Layer 3 of a small transformer language model trained on English Wikipedia (10 layers, counted from 0, width 128). Numbers have three digits each and are written without spaces.
In attention head 3, each number of a token's query is one row of weights dot the token's vector x. The head spreads its attention over the tokens so far by the softmax of query dot key.

Query weights of the head. A number n stands for (n - 500) times 0.00092.
q0: 429700418407581579585244410599554645676607239696576492550415537441517627496514677499414466546439594485632482534354608427560471742487506705558523394477545494778506441688378654383471504527487692359464595275561842599636538644444545565313517596261199680689467325651508661730533472439441576248715678682203700559444574570613511648354393569683490417451399727525534510058205691506493635395443
q1: 552905474300538391421309358437537630286471594567356402532145428383414620795549658466503531412505585440406580447528593451273285697555270581454456463427416368392559432536338665440459556390556630668670769506592401602332529599402539454467504443545302493356451591563292330577551622467612445505589311491623504916564505539364359475557623294351576570479489597371508377462643382627393427588495
q2: 327626398727455668415481573529507451451491481454568373407656551816729278509566361671711620346603190300509478636588607478385663385502508425632503656564678618464592680387544506518418474513504352332408634660393394355454580389740518385718423370434767341328441526466271449438521619413631368448277394513544438476521525429579517433507538420516568652451463378486517693631747468461544702719686
q3: 611291513666476464440466576566542496579397656630613566543602425755504359485510466568415475601610472486711419515412555434615688390417567443544538454616494580499534607393649421494413561561389340235504442488397573428597546409426489425599387465544576460590669527481524526287592461389355454545344575447447489470510565562577605685495465524595527640540543380480446641537629424376624530551633
q4: 332522507493600432377296406634433555482489578462463527555381473357417544474485442413323510454585433548454483506376520527436355599466460558676559563370562420347722479611462688468557596480626652453453632630583266550254665489351567540405596765547409451380420467446404476579560624288550421345607411403443635644677490345518309318381413285558412482496477745463432514490540491614234356530434
q5: 473448659577407493499585550429434436477550565548453339559627537734529436437548359702608517565535391401470514447522537591453624326534649414569526669661529625500473682358428434575576315394523429385486433566546490443564613249507468447685495447653670417384562525488419453553366456535444516471425635559665266400515546450541613454598419507467520583480575328472406604572577481472776555447573
q6: 390494593632510447421503540530408499477557517474499471372502491552430481378503526458546638384523413377521545467398519414476332625394371543479384505494456325472391453516349533418555583340605416502499729509510589606451589427502497427509569700445421531440510526455382527409644483507607456488499400424562490667442542430476491378454554422667530579687558424335485361513646345606530529567434
q7: 389446423765390397451528578297357278452368603550438454491659486762633339387452461693570537404610371462500463474461714564443648477472592351321458667651497669400508538317481639584479638417307207356455450475432514423618546469502486419726611446631840393455435566352586448442444597473338540609488459491547412432534645446537596544509496428476534686356484390348538526748613491478622394546667
q8: 474644298463789523594632482509512582523526478650546471373480363512442622614634487509616474534476553627540359378408396328477515757481447529530579684425448697504478673441462487573689531525515586381392585466304599571573451458280333369588479383426453505545401633554659625498334634671425415572554500561322544436707562616563412386634745610262465548625398500573489429260558573656332484565625
q9: 444521614462840622522325560625080531714529504442537527360278631419492489313370458450281447409461661330474627289372683483430385806515454571519444465322428347391494337557386602435505690548541625795571275534593521741201394596453710573350391546418352487429315486616603494642484480541615533323433435470659758654537615346329454358475458526672574318745618718417388617299514605549321370629404
q10: 654305610275341443651434293533575432224549463582487591381459375489462585602401631459438349620663516486447554310738417559434401605613306701554471475378479277718565326558556424456473479382482542548358550409685665363573305477407384726350593600523538544632602441587517351625465248588528411420435541497361474567420393537440489586412540673413483501395360640662438528545244412482324500417365
q11: 619627527509529435541421570682568597468360472401471548152388508531448569566591580797550367216519595654492337605514369482444494483450521469705594626524199374446739735538504512430402698736416546148645571538583484244624658619558589327324489491441501421481503495619309363536314468481460465489359585504632535641476511658559556411451459511670230386367349492392509679618432570482274559605357
q12: 317477446417742508416567570677192342431648687581441339506663428588504627677368432404618668661708354321553600391525514438550685508370529517287491732472677713527391490416461603628450408643591506684409466598201387444388373508492495424626468497676701365540445396313638571505603680561488495457308466437524392213564704462479367363577577649518650454691643667555590543354751566577593440468550
q13: 551348557670394522438544618307543296293641580600351506509524283744467651362411519601490513624656224514424536465483430416429501554490549555436462516451616552361338449467389454606438634464491376438459485434577462497575582525363439466589561461599613498663375525507654620393476600702324486624559567478401369428398669581378639618555670418521632684602445676516552522642636577673498463575638
q14: 502574444730499543273437482143677444305451880530487410522404477549568401364418635630322442527459503745220659635585588580423507443435472557442456389746605389271302627472528637615484562500503549482386492529374634394487774632522696472718453519369517357384373467531614787484579618572456654614808797564380467654490492481407562365680493442292622760355608562531527511517579610418548305583683
q15: 608556450500427423394443686427470514748436526400462569606547620576457410256288369620337390468499377502494486539590282384377473423554753468374335623543517655601696466404480384517311649302536199366479421459562461460603791543555407492650383492582462527576667425624344222427313326283650555589675504559865491367608518403741908614470566378447496400547436203351570423576485457317597585608620
q16: 368479688551405605597559546415620520708539590427543526308254562378557431122412478519780542451485436351633471491520441544314490475322356364478562486466583432529357480480474411453337460549601441561190466548714582452627667446541407441590586459425609685457564383630432306519469480493536411643236548642488438483276505747599554718418503358463446516622366454589359696511398588417354404685470
q17: 313272502403417329630397438625480622313486265461638235501648659345695443362454543502466458470411547748402363835628504491457510533618650728653609460505294342500523453459797320482482337363282416490705654404662651531425320583474370670209591409484443441609446475604391455607603309458471477538611628536462583606422277213470347553386488601558424474420453600679455616619135635580274607454522
q18: 433358437613495471224321369454373425438581655702344372575357590558298731730424661698261369439690559572527598334455581458249646527707442549590493236340432230463571504639335573323420464620211561615459422562312410430404440333437797235363299415376439400770590605592789542468572439482428466639850673462438580407356564448411525518387746624241479434563461533493574328457419382705143747375584
q19: 538396528308386339669449499510593637776684464522355656769332548332542540360477441485257537406224464495744494439419594460706329472658401441366599475509542364428534443542514450701634552542499530574362617585631534436248585952698460707216694425356205667506460334637528667627555522484591650413462565374687567605438538539556427625335377238717314207322561256683535557644240709612579546513599
q20: 061443350591213628359656643443173517661277595370616503343492524454274431404436298454797684354504416592542578806511259662417760533560411623568374514275395358477367467438414291413430491455417481401596498522668391430640404876478491549473831522549801536340540548538392435669453613537478626607321430687874508446645438650459530534498358340436445481479451354156407563595464751412693515675423
q21: 516404355471497611816485334381767666312327442613384390780171453722415580673632559502593437395248579444598549270581671432432555514516439391514696216576634567438606313424381383291484652292589484086630540487659574730363504432396560382577557342515427600380423355335721678643528659369531605205606693579578584869544484517378504525685494684787598705684540771535703429400371329549630307513624
q22: 534201601531579422421766596654419816694587557380576481526641650304749531205466351654594504758331520399804603621466576366315409513333393503490493592481292440554409530543558509377646463580625335502532472627447375439448672240766483459395556557623487454522402490698762556557643382470591467678747593441668558507373677857626355688565535251510600486474266425390343678526340624512396749622609
q23: 226741451607468552251674439406434401552391661610339179453310264596628516494329485578282246446489265564400632568460428559545435444440309677024490141594424333578551360698299391519453588292700529566313468635322253559559679376625401429536196511464574477801476529602595605652704447571456383421639515713540322436321327630484665591543660444456663816349261534437365420258377360484567528370216
q24: 436393759489649450702516624673416420770565302472643554631505459460657605423476344516774709525660201338309473614344772487645568715473466463365430420569534531525431528528394553483384441452413363518265494473415626516428495518478412536570522368694584455318458120540704394749476467445588507624597503566396599577507418640307550742633245711577542224533531575631484456552623378637606410477704
q25: 675454282510376831460671848378352437347498449573390704473599330667823602392594482612654578722587356384375603493595543486825523239529694389240496782570476491594633485487222496578513356482579568423393395462425754359381283485685418446510405427338609306514512555507501392304536548580450378425577513568620278297645629506838724688516588557674557310236575241679539370520580610568437470593697
q26: 188493729293548729555241532628521533460398418427519665323328459816534470540577727347506598486456406413229635619276438523540517551373846201559456607171560201663514367345357552348397515379404598363650502537609780330717482525708350553474743593437687531589447357645253627316546551356491522645712501307302425290602599675589623305413607388437421419466380450448450528561296665443308395600624
q27: 482556635299233484218446257347368478484397547408358708457604377397394318572510581398552412345329523442409658321562334522527520278436525429447559459451342226458746598482741769470335598711524514577563527474222436529443482495135557553428553412628428656483638445507548402523314705676598389507386450382484541378762649580459350435527610374438545609550432441599438582300692495482753551563423
q28: 344537572295472503538420259421608432739464427806261452423629252554418388494545462419570589182694581496439228356343412599593523558407567565361459696583487293536285489318350568541285211509515391542573600327618507651466368580218753724367395411447646542643791636456502739251429245452295356341627793606434661372463577639491610609399690487592526327538571608756580325362408384572573380645264
q29: 423228573366522527446566467297283420324776328376521416425540558391503278758493639489492612514600481543600406723692488401666657503710209683534638627205447347410510428514459537653236863344461510289334631399600457416548598314479235632436573717444677632556398581339105150449745427458631451589669454489592486442679526431638476460380704594404515490708340509588424531423463433386381801372196
q30: 248769568458723362521749594222526804487528524725434407475452360606442594169580579361282643578466449252669623575556594411292364423464606404483471471190399509425430510567542710364415209292525282158351537293386459557549636772258362280727552486522510532677300257443597626480532642358321551596421627452536310653131568626731714626774729459419738494414763588737600421764482456384711386670736
q31: 752643389395265515352316120365332611617626724618743500275512675474471294588428536799422350761478573458640265462186342422603402293420332514574455559547577492713291555691619437455436361535373660389415406550632516513538621595363509496167611489375640588322516278780421372288462564413313591566797617426576524559516590521590700397534707314438668616638613505598723535234512665213559393358245

Each question shows a short text with each token's key, already scaled and adjusted for position as the last token sees it. A number n stands for (n - 500) times 0.002.

Then comes the last token's vector x. A number n stands for (n - 500) times 0.0071.

0 " De": 469568607515418452329559711623607392389570373479633782862458503594393555340595327453480339500484
1 "lic": 481582497523466324248455569553681537431498425483748604746547628461506503417611540564388439458502
2 "ates": 496517459613442514329431583472715452325568358534740677767462576581397580420559471519373480509294
3 " were": 501518543490483484411404455448681503259640408659692706655459539654456544637637424280397416624234
4 " most": 507496413504472412475472594506670566363479304542775704673494543637536591463646556484391494567454
5 " famous": 525505473465459417403471524529711513397565311635751772705492716563372493416667520419372553459430
6 " for": 477482462477618490468358514625658483386543425561696693754354586531381656429499385553567375374415
x: 488456608444458481600469352505511549368468440618430383577506538547496459423358341592537428449465462537452448392456498458601294586569489492466508421502501476553508465559587452575493414621422439495510590445665394481479531327500464592416549481454413351573472474428499436560485529432528534508454567502614586568550312513497481473414467676503411578555540854494558635466643569505367531606477
To which token does the last token give the most attention? 6 " for"

0 ",": 371589560541396458441458586569582400301572469615690772778416468586384550374593249557494301595442
1 " and": 485491480555442439394420503577609427296566460587802784686452519602407488450581316516480403531439
2 " formed": 506467494543467492412433521475634464329571493585757773671422460688481412590640413453447312573257
3 " the": 495457447621457433373432531630625497410649371553763810739420565620373524402553392513509495414425
4 " all": 459531431488537394437417603600649479476515311570721825723457594595578474412607659701440468496429
5 "-": 673703378347591306452270549753655408284538339576700730736465689499398631275708515630408421503354
6 "g": 534519413455593375558334502529606473348531299468689613712497606654477639359580413574540471362402
x: 559307553601546539583576341571609480484421384430749257446496468473496533618529584397610389471525501473523358557504503471568518553468487571513548568641353516428351713620618523481531492505454548514549472579579311587588668578452420400453457418518588577512450485596557503379596415499474476408517546457561510438439466544381604512346274623454507515601553601436560424545470507558465538632451
Which token does the last token look at most, and with what share of its attention? 3 " the", with about 40%

0 "|": 438583552620407517365524637577551444240641475608795836809503533570428526326479336459449403683534
1 " ": 221489486744263423206397665663701333350610318549769813855417679585496491287721369625431391582412
2 "8": 592113324417344482333388503625658317343608319589825699760506646561441493347834415563448406534388
3 "6": 841355360309329404368345468606674354360577357559853677764508649554513537365851440585432367505389
4 " |": 644477306550479414342388553635671525313621440583707830775528697562535510344606414627385471629459
5 " Otto": 574418389543582454443362477597523426363559416617591680808475609570428421501515526489459562436356
6 "ri": 518647485404635443448367503572685521482490414476730500703592725481533645383625523406322523334398
x: 440456623483689386577604475456553540421645543455424326521523621367580517485418585363459573571567577653490411570490543461516613490477436462621575476463549552426454532365571424514612533461429642516542476604480539493569502611443423574304518505505631404535434615555460497375487479309447464328381598442497432484542270321316450413427539622503488399493510590327492494516447439501391448479418
Which two tokens does the last token look at most, in order? 5 " Otto", 6 "ri"

0 " disc": 344543563538427435402533626561616368423641393521607884806426488699459517317702332531605276559502
1 ".": 289450479738456267379447602551620397246540419546675648753458634584452568311653440697454408475393
2 " Two": 481528509567408400331407625663625503391517324633680749601447591581464457416626565623371528520413
3 " album": 546469408569537435420457571505643434364595391468569824613404821593445294585663531511648425429472
4 "s": 571525417506502479393386566514667446353611318524724836696459653567510524482594411491395379512341
5 " followed": 503516423462559388383419577402709383312582386553718695726577625632622435503635423371411351549289
6 " the": 560524359446527422406384494611643501434641364527748786759437567634371571395547421472497544413425
x: 495420461569490483627579494561684573498512492568451398559573502411533534486497506573524626424427639590480370553488581362424420539525531463466460473508520550452439440467541395283461416512509427413593540493530482463475468433515526535538594480573519489467537389622496456479461477511515538632450548403567456544493425480427527518491444499441448509523462914486629614552554467432473473424453
Which token does the last token look at most, and with what share of its attention? 5 " followed", with about 30%

0 "tro": 513594643555400418354551591564622420356565370586701788920445531576370537344583329481541314545454
1 " played": 421457527595442419507481455424631375230553399519713796690395497613530492608672341404516340519266
2 " c": 426400430615417328386378571601750347292550294391720742891382632538463564355616357539566370464458
3 "lar": 547483446554539436450398513496587488391462432585660476670458682453485350522577545570517494428434
4 "ine": 526433483546567487379369546628684443367525451683670692888475689526399517479544573595429449506369
5 "t": 464557453424472372479287485445758463283547348542752628740435705518386530427590431522487486438390
6 ",": 445725381399722388499386503724653438292502471617718683722464590536420580366624358659488427534421
x: 528456476521556521549487500475546491527534520491430407489486662583529513418446544444474409596508556566555427541522509382388462539513490445440586435542609528591486446355572552502568445516500415534488635414667404498462522585493581477516608495418435491619457433464529505496509356478522533478590464459477392769466394505574503486552498638593509539522536898633694553509474486442547433415560
Which two tokens does the last token look at most, in order? 1 " played", 0 "tro"

0 " |": 378604525585455524433515611560557461341631472610689825806456586554393545309527332489469427645471
1 " ": 161526461741235413225389630673721300339624315607804815846402740592461527235746349625437344542406
2 " |": 411311406586372460384486540638636467315619406622780818760482729535469522297644435537405486554463
3 "\n": 517336359587412309358325578672627395289580368604776767816426611602476451323580373557439532532379
4 "|": 592454367435366379316409490649647468183614386755810881833554675509487559344623509546423466751593
5 " ": 707718287335497238324230602712753366300588305575790832861409706579479533276724364629445364573425
6 "3": 220703593395509275470296461621680375272547315605832672701428732527527554336811486592385453492416
x: 533495654440570514662425410488515607481525352497547347575438511322487479545500536472414547428355495499528431601537487403557421517593450583595560468469529311483534461649500424417411453555493655490488558577563581478487548535415431651308577590554302513504423435572554536465546508487554507370608511535452592615528404595509363478515411626485410495473595784644552554598329519552474474300451
To which token does the last token give the most attention? 5 " "

0 "7": 275581485587374520327491545572679343333641396633749768876461588618401574321747317527498207577424
1 "8": 284340369545353458302376491625718278320570300641813732817447727569425582360860426556467314456347
2 " |": 418326421658416461338482565600635510311630416590731838749471720578492532354621440526386484587453
3 " Lu": 368369365721437313289355582631690464371559372531717691801495672591573595308558464546308538403370
4 "ig": 615563368396484403393356495568583455371475430489592673733538619516417701376726472513474517465396
5 "i": 629565379341471415399349506551630476389446459456650592742492593512476621335620445466341600422362
6 " Mar": 550587381322667318466317491660677389356538330532730643761482682567478499424634375618453532384446
x: 503443578510537496440390408423486446449660297354536329517568562465494511607507555530437566481624594589533546527520543547505374488493592458656551462599527371348527435587510315511521298511377342453614466444591446485569554639540591478545503471509566515337556581505478438361567395558533406477513577450472329516487454466540447486445612815460565545530632679537487555451466493580247522478577
Which two tokens does the last token look at most, in order? 2 " |", 0 "7"

0 "c": 390520596611378485362465592487682409284631375561729764873461538605368468292586234543514273539479
1 "chi": 462522507671440387385472555546642496352552410522647610774542625462475481424711518471534474500322
2 " |": 439332440648421455360496590619629499326624435573704809771489682565458487330616426556437473596413
3 " Italy": 454436404558299515379402476551640457303591490487617732867389529584442389445613444433445522531301
4 " |": 686499328520476414356446564633609534292628452600710829780501674586468498324611442542450468627436
5 " ": 740740319340499238331255595706745387307622322615793836865426726594465531233727391606445343591392
6 " |": 424675413363521404391409532647608534296617446598711824777505694580466512312617451548448477597440
x: 470399501531477549589456436492553656575518423514493295464541504493559424474514594568430529548440469569595420455506520501491440488467501500526544508570584490457476470361577462449476459602413525634484673538417511558453456499371516577415602489397422451557345454529565471428469381472489685547505515460516495619472510487717567444545552566418446468509500844449632641575547445478526415412527
To which token does the last token give the most attention? 4 " |"

0 "ers": 415552605531422494401483625508661395339655407568730813851461571602383462365532281512501309572374
1 " The": 491515579594450477408528623548594444397650418546673840779386541656331481444528330509531423504475
2 "me": 454517482525485305257359577696707450401525348564668614854432725476292665453691620498511467430362
3 ",": 555293419622535243448361550704671405311477422596753674728472653483396546353654394654428413454390
4 "\"": 580531432467619376460286507479671442379462363438653651634512651631443360515738386602439437513365
5 " and": 506499442409537427437412473562630466373535461505771735726448572585359498450585394489494460510484
6 " appear": 393443444494533363507474567538658504270551353560637757634503581590418473527695469455556456556284
x: 493530623508613342705557509564610514536553389574479379547556358561527512567423463431569388393484488474550558485511510599339392473503542465491595655636545509381487383265428410479518477501587394608521508640634530559497556462401403629498559474560570456513285451484506549495635452489450521578522433485527563621556439368382462463475429554512440506510580795633461739547483430478453573512515
Which two tokens does the last token look at most, in order? 6 " appear", 1 " The"

0 " ": 360678621627300484322456648597627349345631382575676816908410537634419530333659226539516259630456
1 " |": 290479476623366489364514552626626463324650413610772818748489725546495518319644424530424497561463
2 "\n": 378392428642362342342358600657610392293592368604763767818427594604475456322581368549449528542385
3 "|": 519401357516341426315446510646636466192628397750796873824563664505495564350626506537430468762594
4 " ": 793446238476422253291266627701739350305596306569772837865413688585485543289730354624451360584428
5 "6": 513910590283401317433318446580692363314581337605866708743513671562529547349858426598460320513417
6 "9": 127758655347476292453299458624705321298575287654866732737479671557455570281859342633448307493350
x: 531452630429559565611371342553591626510558370510602341611407429331419555533612463408365474410457514598438487519500457511606333528608455561521552561477529445463562588631453440427485421524333512527497577528570515548501530638414500639230578612538264435462399355555529464531570364454513539475575479516475505669496549503451464513425429620514402453533507771675548474455333489461440435405491
To which token does the last token give the most attention? 4 " "

0 " |": 378604525585455524433515611560557461341631472610689825806456586554393545309527332489469427645471
1 " Ra": 410612600609342318302470659606570375351577342564679678801611685558459576358642397500360523404388
2 "ff": 357587514558472336419464488592658511434499359532757693739525723585435535359613541486434354442482
3 "ae": 515393416457455413314381534656605442343494453572578678766425528478318534379613410559329405517291
4 "le": 584485402470500357321392600620665498400523425547754661763403734465482449506590541559470486420380
5 " Cast": 509594432416488296461322466680674464235538422530758748718439628525461464375712389594414331461395
6 "ella": 521574393398562403387308526609648493352559392566588676815454708482335433417624498528446544496322
x: 455560645582744469521384437486426517469466373390604229579543557465486531571336507462580491542521550532598458530513403590496521472520556440555496451599444540486551433461500451462636298463317528467548501555363555482562404532406441570487475458442344566527416594553457476437585505330427510597447509427456558436456544351426542395386490638514374632536498743581582544561532476413465527461483
To which token does the last token give the most attention? 3 "ae"

0 " ": 360678621627300484322456648597627349345631382575676816908410537634419530333659226539516259630456
1 "6": 196280297521321506373410482572654301354617372586783687774507639589510546385825345564504291547384
2 "4": 518153334481318432365364492627684307337587337594783660723419703575486608335809388624443365505361
3 " |": 596325369573425420356457537626638493329629405583722804736485745567511511347625430544408504559447
4 " And": 532356382588527366378345500671619407254541479559611685690490737662375552416485399629390526476353
5 "ré": 509525439438561470377351551641692424446476447420667622644358656457416422382613538484473565379459
6 " Po": 617600296435642214379256537693710487316616320572780840810486699482545452284623430631371553371389
x: 526513601481537558775473469442558396504514512434589436580625458514462475519439490504563454494580479528718307636506495577457472579538519527567548516505473627089423482491476425510482497567387522488628474447484504488548474409442509528346409461560664603521423451714578489405513496431587417465684539455512469538456435507494460434325524772399424511494587645531564509451565353468544679490473
Which token does the last token look at most, and with what share of its attention? 0 " ", with about 30%